Layer 2 of a small transformer language model trained on English Wikipedia (8 layers, counted from 0, width 128).
A neuron's activation on a vector x is GELU(weights . x + bias), where the dot is the dot product.

Input weights of the MLP neurons that the questions are about. A number n stands for (n - 500) times 0.001.
n14 (bias -0.116): 438 611 458 519 422 844 385 434 459 662 436 544 582 527 457 500 547 598 633 597 540 635 519 399 347 645 473 541 743 492 528 333 516 485 434 456 452 364 555 408 611 522 566 557 500 325 637 693 576 413 400 537 486 481 573 641 685 511 441 422 375 182 618 381 548 798 500 617 304 496 287 549 467 249 451 468 339 587 439 329 461 633 343 526 362 563 630 583 157 393 534 582 453 399 375 511 606 596 528 496 415 420 577 439 676 345 714 442 429 390 515 676 196 584 625 593 595 232 389 482 374 359 706 493 696 612 331 647
n28 (bias -0.142): 473 593 271 345 731 704 329 410 653 588 570 431 359 437 431 514 644 438 635 573 297 609 654 659 137 419 357 469 438 774 439 316 410 859 598 522 656 664 440 330 309 461 535 483 709 461 477 695 470 487 513 596 508 715 722 570 359 538 611 727 509 186 586 619 564 439 473 547 283 545 730 504 789 860 636 453 414 454 316 613 579 431 243 478 363 399 436 382 509 284 209 395 798 459 536 369 518 608 395 540 482 260 496 460 486 339 504 627 504 608 575 435 625 568 404 487 366 370 626 580 729 191 363 777 329 513 397 381
n59 (bias -0.067): 490 510 352 378 540 449 641 339 423 564 665 258 587 521 574 544 678 456 397 453 616 555 396 500 366 448 621 550 456 417 325 487 496 443 553 606 224 584 619 723 347 355 354 664 379 497 704 367 542 480 513 506 457 436 529 421 591 739 680 567 510 428 202 531 516 580 576 494 593 562 545 375 470 666 497 475 474 610 555 573 511 398 438 444 662 609 380 481 639 472 723 473 575 437 621 503 357 514 540 609 316 438 465 582 475 578 189 432 522 462 493 397 497 431 500 597 276 503 379 377 633 497 717 612 482 610 546 336
n158 (bias -0.043): 300 546 374 791 543 333 322 643 555 695 464 457 533 386 566 328 653 496 614 614 333 575 476 607 307 605 396 279 548 530 559 575 355 460 265 539 662 204 508 534 547 698 625 701 700 500 608 620 607 380 363 547 453 409 604 295 565 327 438 461 562 286 481 663 547 656 626 464 461 572 308 520 667 546 481 526 643 312 512 630 458 384 554 535 279 699 377 599 680 553 589 476 565 559 571 328 516 338 487 468 402 368 608 584 222 367 512 473 406 594 827 656 484 435 302 329 551 306 524 260 576 633 837 568 359 473 345 493
n161 (bias -0.110): 522 599 355 439 355 602 434 471 646 409 345 420 205 500 882 837 347 218 636 448 458 520 491 705 359 417 659 474 579 689 580 361 519 736 564 348 649 286 265 358 534 660 449 521 442 444 707 461 633 433 462 508 465 316 408 492 279 383 279 765 534 550 466 753 588 420 615 461 398 369 406 552 340 744 532 481 664 491 667 602 455 289 487 703 223 649 402 631 353 698 277 650 583 412 682 276 595 403 593 491 491 445 456 587 500 529 388 529 745 516 522 487 428 315 325 558 504 751 302 397 450 259 496 643 351 413 715 809
n233 (bias -0.072): 464 787 536 416 539 433 648 285 518 447 513 461 25 563 335 706 614 455 626 459 461 546 509 309 675 787 381 439 607 623 451 617 310 596 370 539 664 664 681 488 496 375 288 378 479 321 468 451 525 440 422 656 289 307 504 695 670 355 495 692 681 334 595 500 560 647 419 670 557 397 521 447 388 219 488 495 199 296 755 417 495 353 582 574 874 325 766 581 403 442 464 544 653 726 175 665 535 590 386 562 550 303 327 366 399 301 615 407 563 463 611 452 711 383 299 475 461 540 540 394 390 455 568 575 353 652 642 779
n253 (bias -0.067): 513 484 658 75 444 443 500 480 557 426 362 600 466 617 581 628 598 728 574 564 508 465 711 412 508 753 291 573 475 565 394 566 837 427 384 289 515 458 421 523 424 762 608 364 303 330 432 533 390 555 540 721 555 338 311 508 653 555 649 593 755 559 584 344 421 568 717 394 383 269 604 467 827 223 462 456 393 453 550 560 406 475 567 636 389 419 433 387 770 330 388 622 567 439 577 347 422 450 469 783 466 647 416 463 500 762 708 551 535 504 488 456 508 146 475 321 564 346 417 570 618 471 622 395 415 496 647 375
n277 (bias -0.128): 417 731 53 631 724 549 284 421 790 783 460 549 724 737 652 489 432 575 505 570 904 304 284 230 155 520 523 465 500 888 467 342 679 850 240 732 313 630 687 320 550 534 673 534 597 295 573 596 456 324 425 609 405 430 232 580 748 466 442 580 643 165 683 730 495 520 418 239 609 551 295 495 195 363 486 332 436 458 423 619 188 406 387 352 481 605 339 393 409 649 383 470 476 627 491 350 318 310 511 520 541 765 444 449 227 568 596 568 624 505 248 357 697 603 479 355 554 613 772 423 461 618 615 682 784 708 534 345
n311 (bias -0.096): 293 436 208 504 775 664 409 343 798 509 335 373 431 65 514 500 474 567 368 637 561 177 206 495 429 373 480 518 405 629 347 602 615 727 356 522 516 264 735 403 346 295 570 547 552 691 402 432 620 535 730 443 665 562 625 529 340 673 472 429 338 603 680 767 487 263 381 480 544 541 458 357 561 673 266 592 827 364 486 823 467 449 722 500 584 514 839 599 496 491 446 536 344 525 395 582 415 450 456 572 495 404 404 437 495 281 648 367 619 437 513 675 408 894 365 740 399 536 286 551 522 509 454 547 692 427 622 521
n377 (bias -0.075): 484 569 451 320 425 165 528 741 472 640 392 586 620 569 230 548 450 533 568 408 531 587 290 410 342 516 418 544 306 598 515 428 526 643 415 636 583 615 415 500 441 687 637 306 558 607 525 303 623 461 425 464 529 468 585 511 554 380 554 543 652 435 566 626 465 433 272 496 496 363 523 460 301 450 630 358 446 626 451 496 433 268 477 602 710 766 580 198 648 707 298 409 431 756 550 561 684 585 306 540 455 760 422 496 533 687 687 814 587 432 588 363 469 553 240 508 656 159 545 576 454 371 591 644 400 278 305 567
n400 (bias -0.031): 605 695 442 356 330 507 727 336 554 417 589 522 625 214 527 614 613 512 764 653 525 446 519 539 592 464 486 627 526 595 562 446 411 487 430 628 384 556 447 395 428 637 509 564 518 519 454 516 347 528 635 440 480 478 389 422 518 522 321 390 528 512 528 607 503 525 533 454 422 693 349 637 391 603 494 435 584 627 419 591 600 278 370 550 416 543 567 553 554 519 587 471 491 453 497 258 315 519 596 318 520 447 521 371 510 445 443 552 518 473 538 419 503 676 351 661 584 591 536 527 702 390 256 576 453 225 559 459
n407 (bias -0.065): 680 500 467 417 668 317 411 576 244 408 537 527 529 740 447 395 416 564 215 585 482 99 509 590 609 650 281 747 588 485 385 339 372 683 521 442 650 467 652 504 419 478 518 632 571 505 500 537 434 455 622 442 388 454 61 729 402 585 466 409 648 637 626 290 379 500 575 709 505 295 409 762 716 601 461 376 420 326 332 967 322 562 741 437 426 414 575 504 500 210 779 221 677 389 566 606 505 575 530 615 628 277 839 644 241 712 505 584 383 418 643 576 621 401 500 654 383 364 650 645 438 360 376 304 452 399 671 350
n433 (bias -0.044): 738 457 541 553 436 596 471 476 557 561 585 444 471 421 690 707 473 617 391 331 325 523 318 492 589 727 332 496 196 587 425 492 378 484 552 230 389 765 540 389 600 429 448 147 590 391 733 459 410 520 520 548 445 403 359 679 363 311 733 419 437 430 392 455 429 695 708 420 476 558 619 533 591 547 701 338 583 440 574 315 687 504 476 496 527 436 426 718 365 479 516 827 457 428 376 586 378 272 346 418 579 314 549 722 631 204 622 808 635 439 537 536 310 737 513 628 536 558 649 621 508 611 286 299 470 523 385 576
n457 (bias -0.077): 615 416 524 193 366 496 391 546 425 632 480 664 327 520 446 539 607 418 686 504 360 500 512 664 535 484 543 559 669 619 371 323 406 251 588 519 597 702 333 212 488 469 570 485 584 370 475 692 718 504 394 683 643 377 496 478 289 508 591 532 516 557 605 611 380 395 650 674 265 645 564 424 348 317 607 496 303 500 447 520 142 595 604 656 534 450 333 390 400 565 569 571 515 570 314 538 420 455 702 412 627 384 415 649 396 630 373 893 504 447 783 364 667 423 504 481 632 395 589 694 255 560 266 485 604 496 644 493

Each question shows a token from some text and the vector x that enters the MLP there. A number n stands for (n - 500) times 0.0088.

"M": 398 337 618 812 504 383 723 630 447 588 534 396 474 689 589 482 567 369 400 506 489 475 507 543 363 529 557 447 645 295 739 408 558 335 445 503 634 321 380 589 448 359 342 519 333 400 393 771 661 531 423 500 502 533 644 498 434 600 617 422 327 642 365 403 494 505 298 507 547 580 438 578 528 591 605 571 374 575 578 266 534 523 567 406 530 484 644 540 677 410 436 601 438 550 750 589 467 475 329 461 436 378 556 318 339 640 509 646 626 461 305 647 484 475 288 428 444 365 494 553 547 627 397 449 524 494 722 530
Which neuron lights up most? n158

"er ": 516 474 628 977 770 372 592 559 473 473 467 441 407 705 412 613 451 328 561 546 439 373 440 636 434 466 536 591 569 337 650 186 447 442 430 496 550 622 520 384 538 398 414 514 454 560 554 849 595 538 400 662 518 468 417 565 544 512 656 529 325 541 559 519 471 402 515 673 671 380 414 541 579 644 438 606 311 459 501 336 508 437 522 531 520 281 464 653 542 527 463 496 369 634 540 567 373 582 550 537 470 583 292 337 256 540 606 469 455 457 549 412 573 425 399 557 448 364 394 458 343 678 381 564 595 407 480 535
Which neuron lights up most? n233

"-": 616 333 608 737 441 529 592 582 503 437 458 325 631 450 478 464 575 483 548 632 587 473 610 505 368 385 427 484 550 117 532 401 589 427 599 413 552 484 560 456 647 383 472 439 358 343 448 716 332 452 487 608 259 515 412 505 473 585 477 531 249 666 406 535 549 481 568 587 543 289 571 535 485 627 418 472 498 676 598 246 705 556 548 489 483 517 583 553 667 459 586 439 445 645 627 494 401 489 503 529 474 610 409 262 248 678 481 571 426 327 537 611 580 656 524 516 583 358 576 383 460 757 445 313 574 311 684 546
Which neuron fires most, and how strongly? n407, at about 0.2

"W": 384 314 667 710 523 437 575 551 553 520 505 443 494 740 533 503 571 368 411 600 522 440 491 551 361 592 493 549 503 376 614 329 519 311 569 449 772 278 420 474 572 228 484 479 384 324 431 625 685 330 416 579 431 658 544 446 602 650 583 532 165 545 413 567 432 352 328 512 534 519 505 525 634 468 649 646 490 669 535 207 536 463 555 463 583 413 613 537 763 464 532 584 433 485 765 505 468 597 472 428 463 499 536 315 234 530 433 627 563 598 462 655 573 392 370 468 460 419 493 529 549 630 452 339 532 396 595 536
Which neuron lights up most? n158

"ow": 361 348 655 802 429 473 542 573 600 512 489 490 549 519 531 429 556 653 492 660 604 468 597 592 542 499 431 436 631 449 596 265 477 424 468 279 494 384 635 391 432 425 326 391 362 343 502 709 322 424 506 638 379 658 382 265 558 516 501 642 312 500 477 526 431 190 546 668 592 410 507 574 406 505 640 593 619 697 462 337 718 611 398 435 516 492 549 537 685 543 617 508 296 598 702 488 502 669 519 399 518 522 394 339 233 503 411 539 566 412 445 548 571 507 393 448 443 642 533 456 496 715 526 392 649 413 601 403
Which two neurons fire most, strongest first? n400, n158

"ip": 404 338 695 707 485 401 738 545 476 501 491 364 652 555 556 615 500 604 310 595 591 509 305 483 467 576 434 469 656 432 649 238 410 376 420 550 514 551 640 402 458 424 340 478 398 459 539 754 465 462 557 489 428 607 491 328 512 413 651 487 321 500 495 387 388 370 483 736 592 556 574 486 510 528 553 461 498 657 512 364 565 731 399 608 433 437 375 507 711 517 612 498 188 738 672 490 497 617 517 394 440 528 419 454 277 503 534 516 505 347 334 541 528 632 476 465 398 585 525 411 635 683 436 289 646 290 568 611
Which neuron lights up most? n433

"G": 402 375 597 818 463 341 734 642 486 503 495 544 494 684 546 474 542 496 351 543 480 397 416 451 558 582 490 405 555 328 632 421 581 328 565 433 707 341 398 626 535 393 264 541 345 324 294 573 569 401 377 483 500 641 503 433 629 617 531 541 217 526 349 508 387 400 423 436 366 432 643 504 636 542 644 705 416 599 546 324 608 531 542 319 501 405 600 467 660 436 566 528 495 607 626 440 435 564 491 538 584 530 410 360 196 633 679 706 509 501 439 593 637 412 343 469 442 373 530 536 662 606 484 443 605 416 676 543
The three highest activations, in order: n253, n407, n158

"J": 444 331 638 716 472 414 566 627 522 500 433 466 436 821 517 496 589 452 418 551 558 559 577 654 422 616 629 376 687 407 817 312 543 435 446 424 641 461 286 575 442 445 452 595 403 397 444 772 633 402 416 554 517 702 530 517 597 444 525 610 202 502 414 500 465 327 336 440 496 489 610 576 523 534 653 537 385 450 639 298 545 580 437 348 513 400 503 593 727 463 318 502 437 418 667 582 522 565 346 399 388 473 636 366 328 591 515 599 606 456 418 550 551 431 259 373 396 378 559 542 619 515 405 530 447 382 708 512
Which neuron fires most, and how strongly? n28, at about 1.3

"in ": 463 285 660 778 497 482 634 587 590 346 530 266 526 613 404 593 634 400 563 504 603 436 534 492 332 357 508 597 470 268 559 360 543 395 488 427 649 521 482 515 471 518 354 467 438 510 504 658 535 406 430 642 373 475 448 429 555 418 518 580 340 569 315 440 489 367 492 611 712 421 556 430 336 585 594 689 241 646 469 378 671 697 553 473 584 393 510 555 764 395 475 522 388 822 589 580 505 554 373 387 438 537 563 284 353 530 651 501 434 511 486 647 528 460 404 397 521 321 543 526 642 755 475 408 406 418 676 493
Which neuron lights up most? n233

"s ": 611 382 540 727 552 526 553 549 512 454 501 291 651 555 547 482 446 488 415 499 491 491 333 577 395 287 480 589 553 415 642 365 398 603 639 434 591 542 609 345 499 307 349 574 493 578 514 664 311 523 391 683 426 586 372 498 600 520 629 577 175 724 436 474 399 426 471 619 673 293 526 438 484 499 459 606 343 647 583 202 652 553 446 455 353 535 511 557 784 386 353 537 269 646 561 494 514 568 318 475 570 524 403 429 301 689 656 623 495 492 388 495 526 553 563 596 411 369 516 590 624 732 465 431 475 406 517 565
Which neuron fires most, and how strongly? n433, at about 0.76

"a ": 461 312 547 713 608 406 680 499 422 455 477 346 655 763 551 453 296 430 514 484 573 600 457 681 334 207 448 573 601 347 648 358 328 531 468 437 655 554 486 537 659 481 378 614 424 495 378 692 486 405 558 611 410 429 486 529 531 528 469 536 257 684 351 519 590 276 544 490 679 390 595 496 598 534 448 503 474 485 616 356 738 569 375 454 357 600 454 556 678 530 287 461 366 732 521 490 584 547 506 378 491 586 423 521 188 705 533 516 549 431 466 402 531 409 475 516 445 414 484 508 616 670 439 553 403 484 727 456
Which neuron lights up most? n161

"h": 437 232 588 751 501 503 733 525 552 445 588 356 566 528 509 511 677 568 511 626 527 536 468 523 466 561 293 495 490 351 528 394 541 320 551 444 541 298 592 497 525 515 275 487 301 353 486 649 338 454 366 612 462 591 445 598 604 440 498 517 224 606 416 411 426 299 465 555 535 448 595 449 502 591 633 667 433 685 481 377 620 591 497 455 426 372 482 564 854 409 652 538 336 666 610 535 409 677 437 626 421 518 470 285 286 580 373 590 517 450 519 593 616 505 521 338 475 462 511 557 527 777 529 507 522 242 544 567
Which neuron lights up most? n253

"ol": 509 358 619 731 477 407 455 823 432 368 546 422 493 649 591 321 528 695 373 580 433 532 390 439 611 502 405 527 599 370 695 372 469 376 433 490 691 334 581 451 521 521 353 510 374 427 314 619 377 493 512 470 409 740 411 353 615 416 648 460 340 680 388 651 445 416 473 600 665 383 567 529 440 443 677 528 477 629 410 479 548 514 484 336 412 471 471 552 745 508 669 619 284 714 749 417 539 559 495 409 553 587 596 400 240 576 593 588 423 391 485 651 626 567 372 508 426 522 563 411 445 509 341 400 479 340 503 578
Which neuron lights up most? n407

"en": 512 425 512 764 495 416 753 543 487 433 446 281 607 465 491 387 618 668 432 530 472 644 429 581 557 425 451 389 541 335 794 443 366 297 577 526 526 410 579 500 480 453 339 512 323 372 404 652 351 487 590 540 564 579 475 411 428 602 469 499 218 493 416 536 388 433 450 822 647 385 573 492 393 468 538 403 441 681 513 415 674 528 597 344 382 561 415 567 812 442 637 594 322 695 655 577 437 497 567 354 502 555 491 373 343 692 525 632 345 431 408 572 570 644 457 481 438 511 463 538 576 555 376 520 598 299 647 459
Which neuron lights up most? n400

"y": 635 370 592 787 472 452 809 631 554 423 597 310 512 415 550 537 604 522 413 627 507 559 421 590 609 484 343 489 567 363 622 309 435 461 368 519 438 294 716 426 500 515 278 698 392 279 365 678 342 440 488 527 631 613 424 424 494 508 539 451 336 608 422 472 461 467 378 639 600 429 506 483 470 355 632 530 442 666 585 280 658 567 411 467 399 466 580 509 813 485 565 580 397 514 742 485 531 544 463 291 598 543 408 309 264 485 394 639 395 521 425 571 423 653 429 509 482 407 596 525 531 676 587 512 534 398 582 459
The three highest activations, in order: n400, n158, n59

"b": 347 311 668 776 458 423 683 751 439 538 541 452 399 545 451 501 554 483 542 354 398 517 459 528 427 677 397 561 619 395 698 371 440 477 568 507 774 387 594 334 703 359 415 520 508 445 402 695 536 538 462 506 562 619 492 395 625 470 681 480 154 582 401 481 271 383 410 540 555 343 428 359 396 500 563 641 505 638 369 426 509 702 447 350 353 366 660 526 775 545 546 572 450 534 694 523 546 428 489 415 453 550 460 351 319 696 473 643 493 422 509 655 546 464 485 483 450 375 482 416 471 611 416 609 599 388 481 574
Which neuron fires most, and how strongly? n158, at about 1.3

"s": 580 368 647 755 455 530 591 521 503 473 495 381 689 330 574 527 482 590 459 413 478 538 366 380 468 426 305 473 504 311 607 460 508 520 516 570 583 274 652 466 474 515 317 678 327 390 549 665 442 416 598 567 438 530 570 379 587 465 680 414 228 643 413 479 368 414 446 720 607 481 497 539 477 663 555 525 457 696 509 358 698 403 494 490 353 386 473 588 783 451 635 549 348 728 697 461 516 546 393 447 461 494 438 354 316 547 459 689 488 512 289 573 426 677 367 582 528 462 457 593 508 679 403 352 486 343 731 508
Which neuron fires most, and how strongly? n400, at about 1.4

"e ": 470 374 546 793 556 339 570 557 519 476 468 366 516 787 585 485 383 475 505 483 622 667 426 708 399 250 504 541 695 292 760 332 425 459 522 368 484 544 423 410 660 425 317 529 532 546 461 592 572 474 516 517 454 499 446 466 570 445 665 539 214 678 477 521 424 379 522 656 680 441 545 450 621 520 505 483 395 584 574 318 648 583 482 457 277 471 471 431 670 453 350 441 271 548 432 460 522 657 535 477 440 577 443 468 175 802 563 588 441 402 405 507 493 494 468 528 391 430 444 461 586 721 414 613 469 543 636 566
Which neuron lights up most? n161

"re": 496 375 479 790 431 452 653 455 448 414 518 351 634 484 618 360 629 540 455 660 481 516 470 648 505 431 370 595 472 297 718 399 419 405 668 642 496 442 618 529 514 419 468 509 302 385 486 557 457 452 614 673 437 637 386 364 455 529 620 351 302 545 355 592 390 375 388 667 661 435 559 312 427 596 634 512 534 694 492 342 751 527 581 489 419 539 378 625 824 425 538 539 276 618 605 512 510 590 570 385 595 444 580 296 350 568 414 582 384 451 267 552 526 633 428 521 500 579 516 492 475 670 474 458 450 221 561 521
Which two neurons fire most, strongest first? n400, n59

"an": 415 379 662 834 521 495 655 573 635 436 501 289 624 521 602 397 549 696 473 618 572 603 537 416 604 437 355 429 631 371 633 384 528 435 377 421 554 484 598 505 570 469 297 371 192 319 452 727 387 500 541 566 472 639 424 444 617 466 507 607 301 624 325 506 389 360 584 587 591 405 426 566 392 393 588 456 507 599 540 318 661 677 453 474 526 478 292 435 792 450 616 440 402 657 662 590 490 513 545 458 479 503 475 254 276 588 468 693 445 518 539 545 457 429 320 469 442 446 424 540 521 582 478 478 512 452 749 538
Which neuron fires most, and how strongly? n253, at about 1.1

"n": 331 423 700 873 455 517 588 539 539 579 457 347 600 540 516 437 667 551 425 418 486 468 497 512 529 491 518 508 493 287 686 370 487 510 549 461 490 539 615 464 595 603 343 506 346 365 491 852 520 410 482 656 419 606 623 451 564 542 669 458 205 650 355 477 280 357 517 614 497 383 502 452 410 521 521 621 380 668 435 461 647 469 554 405 496 503 439 451 889 531 604 431 430 662 599 569 457 458 431 400 380 541 489 241 276 614 367 574 388 469 415 619 562 478 308 373 488 451 399 593 589 624 474 479 547 437 611 524
Which neuron fires most, and how strongly? n59, at about 1.2